Layer 3 of a small transformer language model trained on English Wikipedia (9 layers, counted from 0, width 128). Numbers have three digits each and are written without spaces.
In attention head 0, each number of a token's query is one row of weights dot the token's vector x. The head spreads its attention over the tokens so far by the softmax of query dot key.

Query weights of the head. A number n stands for (n - 500) times 0.0013.
q0: 412725486435479433540370771400578726716332421724323382926344437615401509649544369505695568469531397360505439621474500112407509666617575418207764744562536448583699442557518628509545395483504341690306510451390448467589471293602557293518400221354421454720496560670582451380335478772293362261322314823381428229512452142353461629298607458486210649558723244282599428486325396656550408549403
q1: 561389655407405412415519518433492539608407556346591567574450401463368545474500494691360578669511377449261644423406427338632542519466489459385543432479599558455447545578428587503474589561495572615465539377463473473457513343384622563697392618396456706588476582467454472398663503578245514428517417635469503391553503422450292415575657598553396485463589562548720747470402427468492559629525
q2: 485549464591591577465509405559607374274751394695328603439564558432659651497554572279583338422526809629648387580666557552460431532533567572657448662545561475589510439493572362327467432427449506328581570507503597524485485583516547363281671503559561272406585428531697482371538546548702601697441510455420461621430426543428712525419355277466596678413647368565272484510497518454512324400468
q3: 558690612438460429550486665282595563707542595651539547745349403620487592759358493547605598486493552283420534613472431092558394539489413514399600531661596548525633550651475687439471621514533446541446618418420310571554403377454590432679458345369400526576513707619434465372583597691357472301357403619362547325590525319383476617285656452459261703480794440477722554459360373635533543504535
q4: 635497626626548482649418389548537258581297648403698452460428318638646565629536519749309563754431599289345689418295463393514465612393411532208527335554591525550811496647559435533332735636429517671614562449328391519472345327431529585614293640475447663546648387556643528449709511465512578367429344626293474547527475414571492609619599504576340425591403534457709589673367715469592613565648
q5: 446597486665451618657544562514458364426462528617303318392651684354617462330829507454460703514524473650541581433415683685537634542454569416408451607407137432462529385456658295465507406486438454609540400563463511368530605541636387596630493323487405334503405273497561615598422292412482578348356617614670418572330590685425415527482413737431681447510239405489437249537571659424585359527586
q6: 396262504647454706430599445518397503541521400306508475423547497493513545223407696550460693504393449515373593472381429510487362396617355368571352254397468510317274531519380423253436552664474645657500304578568537566537517507423291759553397482507657500537394351333370477426504355441444483518696723523538667345484559825636554463557544584394686187471314599675419589522596598460388576582628
q7: 426519413437696569415519303580310407552500419432373560395680537569555441327562603483475430440406424635591444452551497721303563385609512715656407292588470471519520451319500392563668360423482407493585526437683683628584608438559304618437648473462665330356559347582593612628451569348507462717484545335591480565392532714516504417566336586544798387427300603395358390569537635441595417511533
q8: 604589563449500506472564327434586385589587515598548643454404471636523549695459532541488345491534590392398526581548546332728526561434515629481556578620509627656490512312575590519519616606491442397497677419423437503423459546376612398631543758455380439524655656518554380503734647628493642478428445428259519448663328459440541392574516238671370741345641506546572739529362462488532439407463
q9: 359429376382375507652511688561367808512230441507348272678446528533338382477554587496655746339562206465650551550392579504334762524579611385383675596486340504544542485335616478612633341511607584620388424515400707320380504504630275535511318383593457492699374428504532414485512335606363428244477461614677168398465415318536278550392535663519436352497354415520567380335553409525427563562349
q10: 563550687551594535576650390535273337823708658483839625344399493524445393472512479567417624493466587434396614417594439368672326405553347272507464423609302618466352618548261739546358530330451389543488341462545467482424523448357691710654456634335373569493405567477208604399422584405482605302445536458414595510568634691429477500653514500609564699542531584689637595478532488540533321492438
q11: 347411513660599705500542451348390594535355503349371592513497378507688381158680507473528439594392433706352542313503393550503581427497540596278322334552407329399548556511547559450564584604364528697583481457500589535566437323573451735376520446449718366558331359205478394377401493416567410510407309469516439510571484615510526413646393555569466361482288462479336382580497714550587491511661
q12: 401532280633730523653467549340396451553473441388522524437655469404645367318544466616586595587322513791379356406474414557529482332443478432584337385515340451549483616606446437342520616490376585538542375597521454489636594404453340634440477379487691389562324423408536643417405299328521367480621625506589534438475694751419456378374465552479646173691310521628393422563601541456569428710602
q13: 538600533399555353536385576550440242393510429413561403383416595516594396523435626647599294306468446493757331681576557615307295543345439519593534290518689437535578419597302455484560429468628500571532723510689476669481494536507356579543564523759411578671571538572664388546583234497597443553504285555416540481485645430405540563529405411367616630446600613358556364359678362593442613576419
q14: 367535433443394423555550739410594715465387515565472477760447500336452314463553560526682549467565298589398376662447344472535586416589407397641569549270371425428344599500370544474616452285626697427252513703693288434559562333618432500567442296507646500496410692461400342416317285558271336258446604514704489298514584418375390415384557554335257429547507350520470396295478251503441493736314
q15: 473503604467463452422582430509597468535524512625460559563512474581520611701353338697597488400697520370708366606433511589362410543378500358521562526461735626530751224679570482494426476591525492472473672448526645668509474712627379462506414433520528559676489701627543646536574546532685380644533491612572601533418512531532567547371459415626543665556589525381564305379543326563517435360431
q16: 579600456292397423477579670589466664638326440639459397560458677650441537701582350521596695520517260207690528538647556379324600574507664494412791639481621644593542537528520406575555456408525449472404703389504511415628538487540461401619540527494440625555677591689533548446461541670319480289349419584386527454569517267448388558390448468479319735491536423325585507373357324637503459511357
q17: 443584430657529632509334507301376733437563342429448423578481592578299441360597506625440663522537521724463527287375439417365584424557532430503420431538387320546601512387551541636339560564503441556506471497342510404461598422569426523415325335561733315329453372386438389400370614497573433669599375520537401478591506487683458427393431569454481334610330411493386376709484633461624529643705
q18: 626510223463452782469650532497422573486419449594436514582701503473434439434485417326549636696466352522417442596599399574286631351655605549600455618456432444581589581435545439414632515380345378436409554575537577493737284341565453518459360365490806440682519517324678590507402569309327530427608643567551614671446605660556598530324550617525563177601241422616486417496441519587299410496449
q19: 541569430500377368414497418453664410448586437594446479543426492486465703517334532600571433555503531503552315571461532465396365585448559528672495403471696386582625477604399566555529638553519376518641661552448503679541560400468348409497514506619506586455592483418713326414582532509685525678709452594474564537659472459609612419334491347488494571500633647164514445527535417628408381382395
q20: 579605564397372391562304589564451494679425488528542462422464577410448491623358583625435561459506331352503460627421500426318457685528708627557718446451547506697445799493475491652554484390628453360550539544443323484545482330487610447705601576633542591609639600533664355538470516639292488389633363547391643632687633312451392639331484500484369574526589369497494468424532315598570503552506
q21: 509681213532503583689553669326444654592532242370625349641563497574369414373593454579482684558500320581534541485488503381234521489698551503500579466375381525560644442370490577523513402528497567477360390471358404273353521455516396510529374311428651427441521481417602475477367523561327447350664577623625408345452516474616518494407537564436562368598392308589484487425376457281594449771583
q22: 449539603532494547437540453639398583343506559541489672623323512494441484622725413523560419506585546350574497618482380548735655455446423347468381597757487457394763371389689443503445412398403571576489637506452710386587470560487618530561363449457560543503404405669338675418362350480587435375238503291588394444304340381414560408636335586497429575611566556436650526410423504527387497321340
q23: 575568509576517463235382441532435467546432485604476516315490500515560635538541484440462327544466569429414611420494577567429503595322683610509448396543716533543731512536459460587367586645362326539621726447454599614582459445457415301431524600661548679434649377597678439441516603656585557679635384598399619622636482446638527401535365448474434690574403587231537466712609620591523517462650
q24: 724412529584458373351453473458579404392506689450613598475461305494754741484334610474512308670494580654290463558469356566567385510416437580581461270353678376531533601490400772503393611593456500457588554570421415758576359377404547480429509497528497559488557577454635454516639490369561611464450453642373581478539642627305465466316371427546338497597541510361426503544571475563351348436560
q25: 508506481477468354466539513506609512497565423546455481469404515577445596698345525379515449384620596389695467623403729444447477677465532434503682506405649603699448364652575463444602546585506675464650567372437380526313544580456488290566649560515386674503661497607507442450629560746503494573647422593451623448678429405521541434332539260523525738460714594474522617395242358574439447331534
q26: 602541582703615507521421336432399341354627675427641464274511433651546641368473633442450381518409691578504590452414608631547293500511324469396290323533401342403570419519532518400374583738457444610786339468291462638355380598514407560496542414548559310476463483365446375542541514288892531654526378438433486469272476597613672404638478596526655519523249640500365504701554685500497490375658
q27: 425514515409425454423500548585461436561434608608392655351589489383460412581456613327492415278435398395503603662461500598587512597468573420570500494386483586449303642594387369434579443371609659482559569595614279415306608571511556515653576587575482491545486522530378377451603382612497558451601398423657669500578483442330402420540503563428497605487542668427514674397593385687317581430367
q28: 452520398481412506479497652506470650619476515541667458544527740385426315500611590539483627446547471398544631383463582472478695416533616434380539665470284474427475521513676397667476433376486539488450557660560437214570572441535561381336555509511432313305506446523346546450415518578488491389529571319553485442326407352589572540593500596358416392497497503528405632631479605545727683690594
q29: 627544643531509622448249407319508410610631609573660575353639408466520460404514618516416612491303527494389574438343353439625304470559480438599344418565448500527449521503695680463428663548546330465563364571415497464386422561531740587522488506633698256426428503371493446405396580335604577488630414463537643497342639491577565547492605602350500434508422494663438391548636520558546443571725
q30: 477622500483458189532348436481398419651471412557754513163697533446568386400670549637536464439368528456547655450426500485360442685384548463448587436585513540560619408665603630461624425478453545510562642561603520376445575349474634423372653548448447480531605500500476367389473423644766472490550370441525464744524547247500542534777477437447711624553403510517497322513510599590736473624636
q31: 488416565432768493433688347445438586486561503366391417490622433480525402609549284483436348612577546525644561508625441542477572237490516441414462578478422457413577342439633406623521332417402443366563353459478757400416478691574411536251430332271352356625424493280308567564600868482532470531418585475409476414513547624520552324560775479694665467419383507708476548468391496506611440672704
q32: 418416476580432739622541489492440551418526482400382410617430559572399544403661574397515402474526590445522470309523519416441605386576446605384478498567492472518378585365471513432442620688367537524572370409441628336483296433581381593487482582450524403409473404396593554487373524601363510503443495510389421582378508585672641523598386457570487452397405353494421547569476642601493559581582
q33: 618462549528541526535496358469284398482500599444645536326536467483613444284640761522297504636228622706319684160487548632566449352557296572173163282617299398337437465620619504575554701692459410568764405456374542335359414405408376634500650619580669392330270335413405466509491443362800610558505536390405389479394353713580597382901532618432722317411169746500307328831593903517610516529625
q34: 462724460559433428347274455480512398569614497574706550337497509558358432516464646527450430257674465407604386563294566481363260718411558402540592478377513551625639377680687490375553557522467466415445612533406507555466506422549519338474516417576636463449626355447706396399441513528607481503781381448575556705375590254570608475459334272425380704633535422320444550548408529543625552298687
q35: 618342405758555686386442447435426372455698684446477530297671396534563382179533801452371422504408610820180661227533461612552329440658456667461213260332407377517359622442555534436314677653575484566575519487386636446452332550453281719342658551602730408319368242318555439348585402339639640560608544402349573508369659819562453451617544641588573404492304659531364616861637802516587444659634
q36: 631509477356251615227352455544509400580638555653606881431715422480424549473511641624544594583484510549293510485401491522626542597646636697553506510582477654588449510538809605453503514558402367599482654533422648573569366500665681465460484540618738391638484554361615565493619590490427564403504583531431627344503428362289368557546538627438493646351481421311673437538397489434413475434471
q37: 604653396361646649341467718503406407601561561544349566439514561676500571411594379486561521428497447575359518654490698471665536530596672674486516405575524682477504564486630256425510521686516410564579403473463489647649522685544400457469583514559557391533497556513563661507392531651421649528256482652426531279449524372193206641577337802482503734396493372330497462453583432420305624413261
q38: 519346500497552734632462474304699336478545479483043647497413536469594751447392390611633660588614574551593360397544468603597414408415425308539589698523524561545496333611451570458475546432744415496313576405740642703440559673713442648334490504476613518592404486487378673580444475297448476535492540425483649435539656610541539507284551361609450636452693474489401404364666368341441257655406
q39: 494546542531311418401446648573443487656592666608774542233496555503519329410412674489520514458429301518270627477480484474536456632580651768455526256373418400422379759496517558497595488416471548536582551686393320402549422262531497493604621646633575379320487510516582243469380438536478573371696457503609573463413500374420390497595300683228353500437426536183452632663580596506481719492493
q40: 700463596683576513516630538546398494510594670545799533279571433464485286490637441673509424333461406442715445544554461586351396610615543556540442487560572440500571494497500442536314381306449751530642704569364493387512448445419602452539471503566612416475331475522419658481614366562607475427642354491771550583482548546509550670549300446520391563635279554396507513534474562309555814313510
q41: 543437656653473434380554492507473675558507525598780474325508462460466215344419533321493504304572429481496759442450375371357418681574709535585286401456401418413409730469511518567301513521374655508552726636355476191517462446375436446533583619581630299205452472640528318383356489581523464463736397490653608565596609377646459571505340389427470409618395542371566819639541553531497809727714
q42: 369431577431723593548696384408611568339390432367408595465350330593442521531419433313569433361548523460684339688487682520530470576437468547651441656576562564514536307551486572294578572588394585529435508316571559788490644678476483306465419521226619554433673487490549332262584566460606450644424580568607472493574343549483596450365414078457563615548636507618510675369385381291364425374380
q43: 526620508629579504423449555694467607692552512536572392674730408436643440344666516380438566736312547636427432230480418504438483265525436406443420535660630531484462580114463629598384394737173504580540514362444777368577462400472318534214611410465356567516332304353593772431766476436235732586456377496468418524458448735559379465663690551268397509197185559689765467551455662642606363657596
q44: 485481398503675493590654525493546667496427579292456332463431604467481523825671429551478251608487532447571351647513673598586653533453444461429481445244590565467545387606399404257558389543553682441640168463353407560519771652463444447736461476348420576438667536593416470661464520652595416408512843531430432467478533490516559403441444549329568460460615524582416412419503560316497575289497
q45: 457428598547734517705671424409456711134387537354378303582450442411468483552588319447441496469605563446789544578523478686484518523323461252458416586509555523300646258566334370593395386520458723357528535307548449457493756636490423500455436410390349710427445500546309795534540379507594337577358450356541280615519463580587599593470493396536472496671497500569503497348462469458603593470486
q46: 628525537461445398336394556349479564437510598611672618266704509536451342380409597507434513277513475458381671589295448406400370709553713494640370487400490615481411552636666480487379494506525599404606801520376546288560481507467574364503471634678751579359606561491529424342503460521556478574796472408641574675528591298609478529446400462366399521637474462314596667556513485553543769617605
q47: 666416683483697860584815488336507440342519697409202885462500449622393649450470305406602445349637367544537305582619496515646484416442507696613547577532446660379596393463628538469445563301554569488479618349698557642325525698650545504500402512448721436399337511478333547535561519399532537407477592525725523436622439754329487430389368384556367661613553412308485613439655376249399406368158
q48: 590663653453461349375437591480500418527542633697828677218623473570425420507493631464476536325471416446486670569329530543500349753409648584539446460476503590386523404517762526487526461440533576500574705603483428415476582414523717408516421575677567407372482516506525415397575416507643519428648362383663559712398414290497496519569346510299399635613373557302539490524474561579615717407506
q49: 555704372602487374486373705625463458618666457557732367413578401414352453409632617382294695372275601504612771512416583431428273769668700448562429451530702595600444568427464637493393431797540520485696512515275446416552538514471705481522670420657413594500537542497614528388573234592569697537711254476464614688500604386514456738536523651421493566527432610646569412420467516715561632464690
q50: 514436395637544389468492567213518570487496590469706253231598541551471393520280496395477375212508496554551580545404529425149322756468578427653325477379575431535537488571480559380237459717574776339461595384262500216266694520464465324536558560546682533296620611614548343528365396554534592576789425585725633601686614528766469580330339264277528551537609550529520713475504434530559708627818
q51: 476500653400602673647766273646562533448425504507349728704258586477444530561571446492669531595597522421673432513665479446806661235485436569336582507584413507466590455380698444569701599179451326563466280504695435667550322605466559620424404515332283257570365445442389600587508854444472485465193622521275465296440362619372609274524642528689542402434481433625336469504500546464472333450410
q52: 514471638473581808560820456458538493245538463336204627504294486657455504378371374338557473284668311548504408628526510504374371409527581653561511496351421452344386567240382208572388490496682511512433496303658464575475436776568342480405445485638583434427369394428373496560544633424357573576367445654579527378782407869566375518239343437496381670580444472432367744480576458318412684634478
q53: 655549400433531369573479423623406418686369478543589511551387731271534434622727452784556619732395557515473492326748480375552906275482514486322524500608332422633523580624467533699657465339401311610591295739531473326357355369441615442448572582419294246592479645448416581665298648681504578363451649551322519468527525440369435500712550630553672366399532423508437248519478561573486435622558
q54: 486439760508534509470545465326595545374558617509659503366446434621511409543389392257465342214593538394656552710314500593369289567469594488478402576441497494422548355435663455346528489554452689348552524445392490436451583627430574355503464589406513415491500530480493510533552564423548417673581446537651491584546506615654666597320402176414413556559443506523469614484420412486486712571708
q55: 448497354483533564682631412542512541558551405291301418657401536481452656607582438507497467661494648483623456500602571631515541255397320395464575506594583556689587411459403484487533383591604431480457277410562634500405515627554469659455531364277306520590491584384395677718558552412426562477274493577338402374527570709494539497472710620670683507391503473806500370351438489570521257518538
q56: 686491344634650621644590559286596545389582607422257316650473528565506660507540340487519507474581601562591413611490530603612301475510442298556451532428562573603582334545388396351269491596595611415564302276521486569388469721503333632513539464516473599656398494650500854624427408448420538537432548537415603490549782704586493601302561541637423528688590507594457483372520365457454383522539
q57: 332434343390545483366507478630497510453490394282175394758575412387692589416706496380539444653425457576379453453597567543566919542556516600444474570459666503357321452383375380357613431665567523608350406514485736558572581497279271515514503503530511586664555410622583371428665437540321483556312525401562272561632517370503359570604475558525465452277581349621681619540472611353413578531315
q58: 524363592534862474684714345358514662269440500411345361677442450339493624511483255458493573629567558476793592521584410593464536409321436304473351598632613463366672271544409500614365418570546706390493418398569565413478681687436511556397433374336276672452386547540299791639496470377620427607266520318504274559645504731654529602476512370696581443584559508837462477349523408511627383696515
q59: 680603500528632718538650472477525444528477462292351672668769424370525557438661340543591508519473474605492212387519535536493451298465428385624489791514650761538588325342543649504398460594354561508336618257566775484431561614638586512214399275437624655515388340419479821477781504383411682438542512418576371474557504871481419485389596424476328620273330416610712453472469496319522317398352
q60: 437184468570633573639643317372532653415531583342392493601565608465565535486361493528540543742672389471448570343635487517510730271426343423412359463391465422383514379541482465496457309388733543453292393353642645291407724483514456588447415412338347489290434497580360385730578588379489571546441547500427411490536507617649446476496591595536646252439606456741423518449542512533726480817645
q61: 710582580533347571379420575544467350591682793680825723193666537625381329431452653474459547334475389474477598617313513554435279653540601648514540424454479615493411624439843489453496456381557561411503675615504473398442547394475647523486511663739582315469443424439551476389549338466576615391635302433678547651359550460510472635441336657440365762507299474363464562545496528547557748433500
q62: 628668500619283493403314669595521412753627493811683592433372564563378340455517633469575496202367630449552488534478541496618161590757584569602599421490481496773286783341508496534531630496444433613640564617428412599668232456549471682538676633627547333664454438454712645418436466607389504481664281695366793478335685481395562464542469574535439597476408574373421466579394563617360528405574
q63: 455397493507661475783721455529563644333260386322329265805318564453520496693636270559459507547496639421699386508646570514490680362547426365380470635520561549500597303450300411544515456567463446406519196337535485587589554749352338428609511409298305649591456486672461778673504696523428409642312662520400412436584468566577568444428661376545544279490610466726500372454493460439429422492582

Each question shows a short text with each token's key, already scaled and adjusted for position as the last token sees it. A number n stands for (n - 500) times 0.0012.

Then comes the last token's vector x. A number n stands for (n - 500) times 0.013.

0 " of": 228501612508550567425518596560460518552509667445577439472488543470526474532498461649490467448499352486317496505518505508492507495499509512517514534506517502511451497496525504511498502544504476
1 " J": 407387611565432458411490531514511468465513593486569421475495559472502471544517481617490461473489408471366469499497497505505500502501523512501509521500518496502496510502505483501505501548500488
2 "ud": 527423559573431489438491543508476469469506645480607437537496544482493487510521470602483448476498378471351454503497504497505496509501508510490513506485486509498490509499499495501508497499497515
3 "a": 719467487585457450463452515572435473457515628485599442511510544490487477519529453584501418451493436452352464484494500497504500507500526532491511485490502507523451513504518504507503502470496551
4 "h": 627569443589507477496450529591504486450488570489615441526517547480515493496537445621496446459494412447415458505494497501506505519501498519496527532500500508516451527498505497505511499556495482
x: 468613735711425493370485450695634549515580539578484531605514445538451347537474464561433519445601499493515673667614485524582350655493480487578381657417470455640608499458533438482601509460491432417507556572520466353481550526492510413458297600477434545545496389613486513552472599468453470452608511530479612653483536480549513512342479520471483676540394465628499470299493148466391547549467
Which token does the last token look at most? 4 "h"

0 " a": 257477556513475530461491576579444507505525627470556478484505552512469481504526478577508471508509413471407480490492499499496502500498509503502488490500533492499520502504498499503494507470495496
1 " V": 505400589541443478421494549517492436408517536493561441483505545458492488512527488596503459498503408469420472497492494500502503504499498505502496519497511500497500510501493498499497503528498485
2 "is": 549428522571460471409501534525451445452510553489582445504512555478490506547540487582494455479499412469396453494492495498502503500498523516502493503493521488491500514496508514503492503480492522
3 "ig": 699464474565496444416459523535461460458506621489583428540501555473514480535520458580494459465496433457412457500496508497502501496500498520501502499489500501500498517501519497508499502512496513
4 "ot": 659559437579486449477437528589463445441503606481587410492493555467497464490538458588499446455499434463370460498498505494501501510501512524497505487500505499501466517503513511510503503468496550
x: 585558540374430545553494428515681460376451434659472486582591434453602495648568372502629493551630512509520558517391347570539665514358399417468596575601474464550543339421583381532457523427356506437429601452588319589376478590549695433507517516505512658508513481547416557659610540511392433425516689391333558367553331596594380499324486412565570524492522320577524519418583493452508395520363
Which token does the last token look at most, and with what share of its attention? 4 "ot", with about 50%

0 "art": 209561610442454528402513626544441469513539645452629397561497605481499461523522468613478458429502351452246436501506508492496494501503506509482498472514486517500528494516522489509507504473503544
1 " h": 443381592603524503459460599565514447426515573487594406492525589482490485545548496666498453445497398445407468509500490503504506511501523523496518539505533505521491537513512489506508507585501469
2 "as": 527367531583418451395474556631432476481524662460626438548484575473516470509518459594494455446502377467289448498504512492496496495502504525489505477500502496503477503505521522515507499451493549
3 " com": 765481474583445437449429522588480438453508592488615451477496582493481456516536457612489476487496383445412452498498502500495502509499498504505494497503540493499476521506509500506495506495501497
4 "m": 619578409525482472477378504600544409398483579492651428539509588446538447521533439645501456437485377437343446505504508496498504496499477522512505528504492514508436532503527484512496503578507489
x: 439479579636548496252599570385535405523543604441455456426476612376541536517541502657458502492493487416420466768466382521503426532441454497586569520565479503442490408397541659648496421513337515484354464639490482438475549465487727439510542541543497403359469451531340464393496476553526538460428532621413517573359449439550572449278629597352328577460382363577563520387509295525597642482440
Which token does the last token look at most, and with what share of its attention? 4 "m", with about 60%

0 "ing": 221526563482515505437566598520442484510523576457608391491482583478524465488515434609489460462497373482323462512520508498493496498501505511502504499509480517498517489504519521510504497503503539
1 "r": 374414559548433531436470573557470483477510652471572420535480546490537442489511452617492463462505394450408463504509508498499500498500492514502507514505476518503457512501519501507502494532505484
2 "ad": 509374527560479463389478562596377500452515663474644430543495580456508494515524435576504450471498405457361446504502515491501500497500488527505503501500491503501499511496520491515503500492497535
3 "en": 751429506595455461406449514605395507469512674476631440559503576456502478522513437554493456461493424451355454500499517487505494491503476523482502457511475488496490497503519504510511496444496541
4 "s": 706547456535457496465428519628499439498486629474609424554500579527508452519541441621499440431498411451366459482493502494506507499499522530501505497511523505497485533505538489518495496511503547
x: 518509653630569454541515595497639458385479547479571431550463474508500481729499697396477518458561494442515588555340563452621458446394360463590666510449616455397483594372691463464405450491514486465381663651499458460432521620492625492450508505475461345525492578492533460442584564641447611567569446432542487502485509560465471471357439542573467547236526454489567599393461320405494520495428
Which two tokens does the last token look at most, in order? 1 "r", 4 "s"

0 "-": 236496589433441549448549546499495453466507557472541430484502545439488486537514488613486460489504381493338495497496502498500504501500487509500504498492503497501497506500503505505498500498497492
1 "H": 514368602587462472450473535503533449413505545486555434486509542447497502531530498630495454480497408487378480501492494502502507507499500511503504508490514497507500515501494505501498507517496479
2 "ard": 493384546567445480427506558557461468487526578481587424531501559476515475513520473571487469455502416466375454509509511493502495505503514515487508477510493501496508503510525509509508497475499546
3 "ing": 729467486598489485435471539533480462487514593478614426503495570488516471504518440597490460456497403472354467507511505499495498503501506512499510491497491515507500498505514513508504501497500530
4 "-": 681584432607491431445443531542526468460489572484578431476499553442494482539520477612488455477504390481344491499499505497501504503501488514498509497493499500505485510500508505507501499502497498
x: 562558484486517447574413483467626517470445540514437469528316398565552495608595417556608599490542544431498550696564590359379495524458661544400718496477551382424612537504461627528505420475587573629452638598531702526551455568500572632491308498530429445517680439578453409505699389514597529365504474570414529459517666434499498620099439526520598634468631400552545485191603538543367523575466
Which two tokens does the last token look at most, in order? 3 "ing", 4 "-"

0 "ro": 264530568452431551438522556514444481462529569465576427520510562475494487498518454561495449470496428465352451500500511491502499503502492520494503475504496495507482506500517506510508496440498539
1 "f": 360432578527467517422512561548482488449502558473607418529492563455515484506514461602507460474492420462408453501503501496505505504500486519507498527513501505490480529501508484509496499557506496
2 "ess": 476408537565408487378476559520403431463507594472590408515495563457483477547526438592487459462506361465300458502501511492497496501500516513499495474503505496492511500504520517513500500436497565
3 "ion": 654445483566482488432477561531473464468506546483609452507517571487512501526525430539487450436481415442377440513506520489498490502504513512483508466504488499499477502513530514512513498458498559
4 "al": 720545465559508447433429510612463448439501597487634444510503580501503489515525406556490444462487418453349444501500510493501495507502499516487507472501494500505473500498516516510508495441497555
x: 487486585611318434477393520483446559502583489549467432477529426434512447811578513550532576446518521316582549650504439637572490455464486435522704448455479473510662548458457522351482457467526592482329573653555493552554294606539564430505562659471473327599577592457446508575699435369418292523550512366453614370417500444609489589449457496375596465542464480490530429267519297498466493376631
Which two tokens does the last token look at most, in order? 4 "al", 2 "ess"

0 "n": 158560607415417550367589601549449536451502640457645416556507596457530461546524438628491445426487378447316450504494511496505499495502517529501512503505491495489461514500523489511508497524497515
1 " was": 360429482569513623457425597708430513520541891425633462450498584560490421458514416644514463467474402460371503480500514499487500505501497507501499483510541463522467477506514502505501510495500467
2 " a": 675357458557430573532447524780400531558545798456596535507503577588444437484510431566515484512505389456346484493500505502486497494499504484497484461502532492506544461509492510495497513439494469
3 " v": 770562470611474413435430510547517437394515580501612449477525580467499490524541457623502444497492375434432444495496497497500501507499499508502488521505520491490479509508496500502496503536501467
4 "ol": 570546430520474458493395520614459387418512694485617424553499545492513456502520414575507414455505397423288417484493495494496500498499505515495476463496492509495519500509511517509491504411498592
x: 436438671816379561462491564462610621589542409633526405430590635481393476630587646656568538526607413474440517631573424515300512597466462454538412427540452490480689479379478402450392504440428441400558501609566385600564469606457663579476585459433477582464531569561335651561544520475459489415451285359460505523563386442491434442574496548343513433422353409433503542382590226339556453616529
Which two tokens does the last token look at most, in order? 1 " was", 4 "ol"

0 "ic": 212552557458484505422583541535439476489539570469574420528504572466506506551516456571485455449489372468390450499506504496499498502500512515500495492505498492496459504498518513508499497476500539
1 "k": 313431580553492494426488563550453473470507598463597417537499567458509491537533466610492447448497400459355455496498502495500501498501509523498503503506518498493489524506523491512504501505499541
2 " B": 642420560619468451447480546496554445421494527489582420492497566461498478496529471598503457474494435456432471497493502498505502513501497515497513512498510505508461533504502484504505501557501495
3 "ar": 673471507618442436423463550544523454454497578488592437540513562485482479521528449584479461459503407454368458499498502495504497505502501512488515486507484509504492509510512495504510499500501531
4 "le": 690562438589461452473452524581483448453490591476616425528500575480500473520528460630495437442502387457334464501504499499496504506500504513501504497499500513516473518503513502507498501496502524
x: 598643599509327524452613586519587535377530439493652490486405443421433638542431537528607595544680513368502496653495413565475396573419423381488716654540527580416608509586553637330521334496530554384435594527503626457409464595428545451485389476489480418465445419414632560498523440392552603547425455459441538585522354435415518562481539474502460366478438246554419517428501417404314551548414
Which token does the last token look at most? 2 " B"

0 " N": 083451649400386498393505566494495448423536603483603398460528585456485499554541463640480446489489374454372455495486499498506502508500507506494507502492517493503500513501499494500502501520495494
1 "ow": 224414600577434465368503595533477440447540628486621374516509570427542493532528461628479451483499320481326434515504505491507495503502520521494500507511472506472547495509517507513505498481496525
2 " w": 722388562621464479454405555531502451444508578494612401461520537460523493542552490642489451470491349445464466508507503492503499519501510523499506525518517491498407543513519495507503492569508478
3 "he": 751445427646438466477388541621551418452533682466649425543505609515476456499523432647489446467492345457254435508508510494491494491502496510486498475512486502498542475515524515510509507440497536
4 "n": 812583388630486404418347503618474473435482655485684448524507610472537454531534430645503449444491341440315423511501505496500497489502518523499497512519483495474489503506516495508505500520499514
x: 499489408582410431414389622342454410530573577479569558548501642484485389452330485436635584543576473303589640560535475572579508540397427491504656657419333475468528539488663506416524455520486610491352497600587562437565507437515525517630385446591467537512423629527496499365522564469612683615342526456437509506459608529541594513474610482461650510395511432481568542330470468569365495434415
Which token does the last token look at most? 4 "n"

0 "A": 120422630479418489438530539528473463461530594478569437484515545442500522520534479629498448502516377483363464489490494499496509509497489506507493492480505506493529502489484511500487503457492499
1 "n": 266411620548396498360527567563437506437511656470640426540519595455523476537539447640502437444496382450354449498486502498505504496500518530504504515497496495491481518497513486507500501521495505
2 " an": 513387496623456586422426537700459478530538791452621484509520609530452464510516465609489477480487370473354472489498508500500498490500506516502499500510530476501482483502522504505501501495498491
3 "c": 743490485658477422364422546496538442404498639476629399497490582463504470554524450620499440475500351439342433493497497495500503496499498523502491517507495508493502520506512488513496504511500515
4 "i": 698559420532492454504373508630455382453486626477623428553478555471499476511513419580493438431502395428325438496503504494494499496498505519510492497489482525501464518494535514507491499483501575
x: 595452531489451413505519578468573668538500626479458424625494539544562239508560299473489427454607545572391388670543331654489407586539577501436620561555539456371501557324535557488488546432528562342389500420469286501464520550450489615514594493533432428514514554506565488586591516525516426505482469496640634563617454540553584491638452454500523612452557175459599474358562431434591592438557
Which token does the last token look at most, and with what share of its attention? 3 "c", with about 60%

0 " at": 174493592503526610431515640631444545488536684442617442550465572466489475453493446629513525498507383491413483525509500504497498496501466493507498530524501491505504502500486494495504505583502438
1 " F": 420354608575470459409505557532550444417517574486596403493501553440522473521516472610502471489501411466387464505494507499504502504501486509498509524495495505497494525502498479503504500568499466
2 "ran": 610396570619421454397510543539447478413525594476614420524510576418498509523527441598492444468486395453371447504498506494500496506503493514490503479503490484500455495503505521503508498454495529
3 "k": 778458463644501468440425530583475456453498650471633406530494575443510486543539449643491434454501384447337438493494502495502501501501508529499501504503519495489484533506520489515501502510496548
4 "l": 663569423583513422448365535545529436392493564487644415513493557437553488532523450642490445450498388453310446496500511490504503499501482542507511516517498507511462523502539488526503500526499529
x: 609473643774514617274506529594470588610484577507639545508622519421470417454599553460543524583534364374553467691557471440574447492309423456548613446597529494422591488474631568549541365468439652448550352525558415536478573621407482513474550614462441383426530548551502553522534555523512598426554446470592572455462483450497533586240487533555433529517488399502462589319496333357486333443519
Which token does the last token look at most, and with what share of its attention? 4 "l", with about 40%

0 "),": 094538575464507532442585674620479436487542691437573403559478620527474400463512447651500468442497385458241460491493497505501499484501531511491509509495505515505549502519510486504509508562505503
1 " he": 367418536591450548461443593631535443491521690463606435511489573544521431448515442617507458470495398457333452492503505494500497502501521516485505486498475521505549484515509509511504501476498525
2 " was": 591417468549423591480412524700435492507543888447630469447493578557496420460518419652519462471478393457380492479500513499488501505501497511505498493511542465523469482504514501507500511499499468
3 " the": 782413447530471544457442511749441485533558785460638457555530608517453457564514451587472471490499339480327473490500504496500500507500493511494496489509511493500543488504509494509499503469494510
4 " t": 623621441512480488488434488590481471454514606480623444473512607503494495521547443607505455503479403446499433508490501497502501512499516515502501533505532491489480538512497485502502501561496457
x: 413673243357462347582544588507564383358448451549503421610562451605437406558574466450502446479566453389472461566472359369593562550606570447421440459452413382523376530570520485462442415550461696539322585593526653464448530522563573388424353538438509606608397396549623448643226567542427551456665574465486444638432572513650511462485632766468468462447636400452502535385560169468421621500520
Which token does the last token look at most? 2 " was"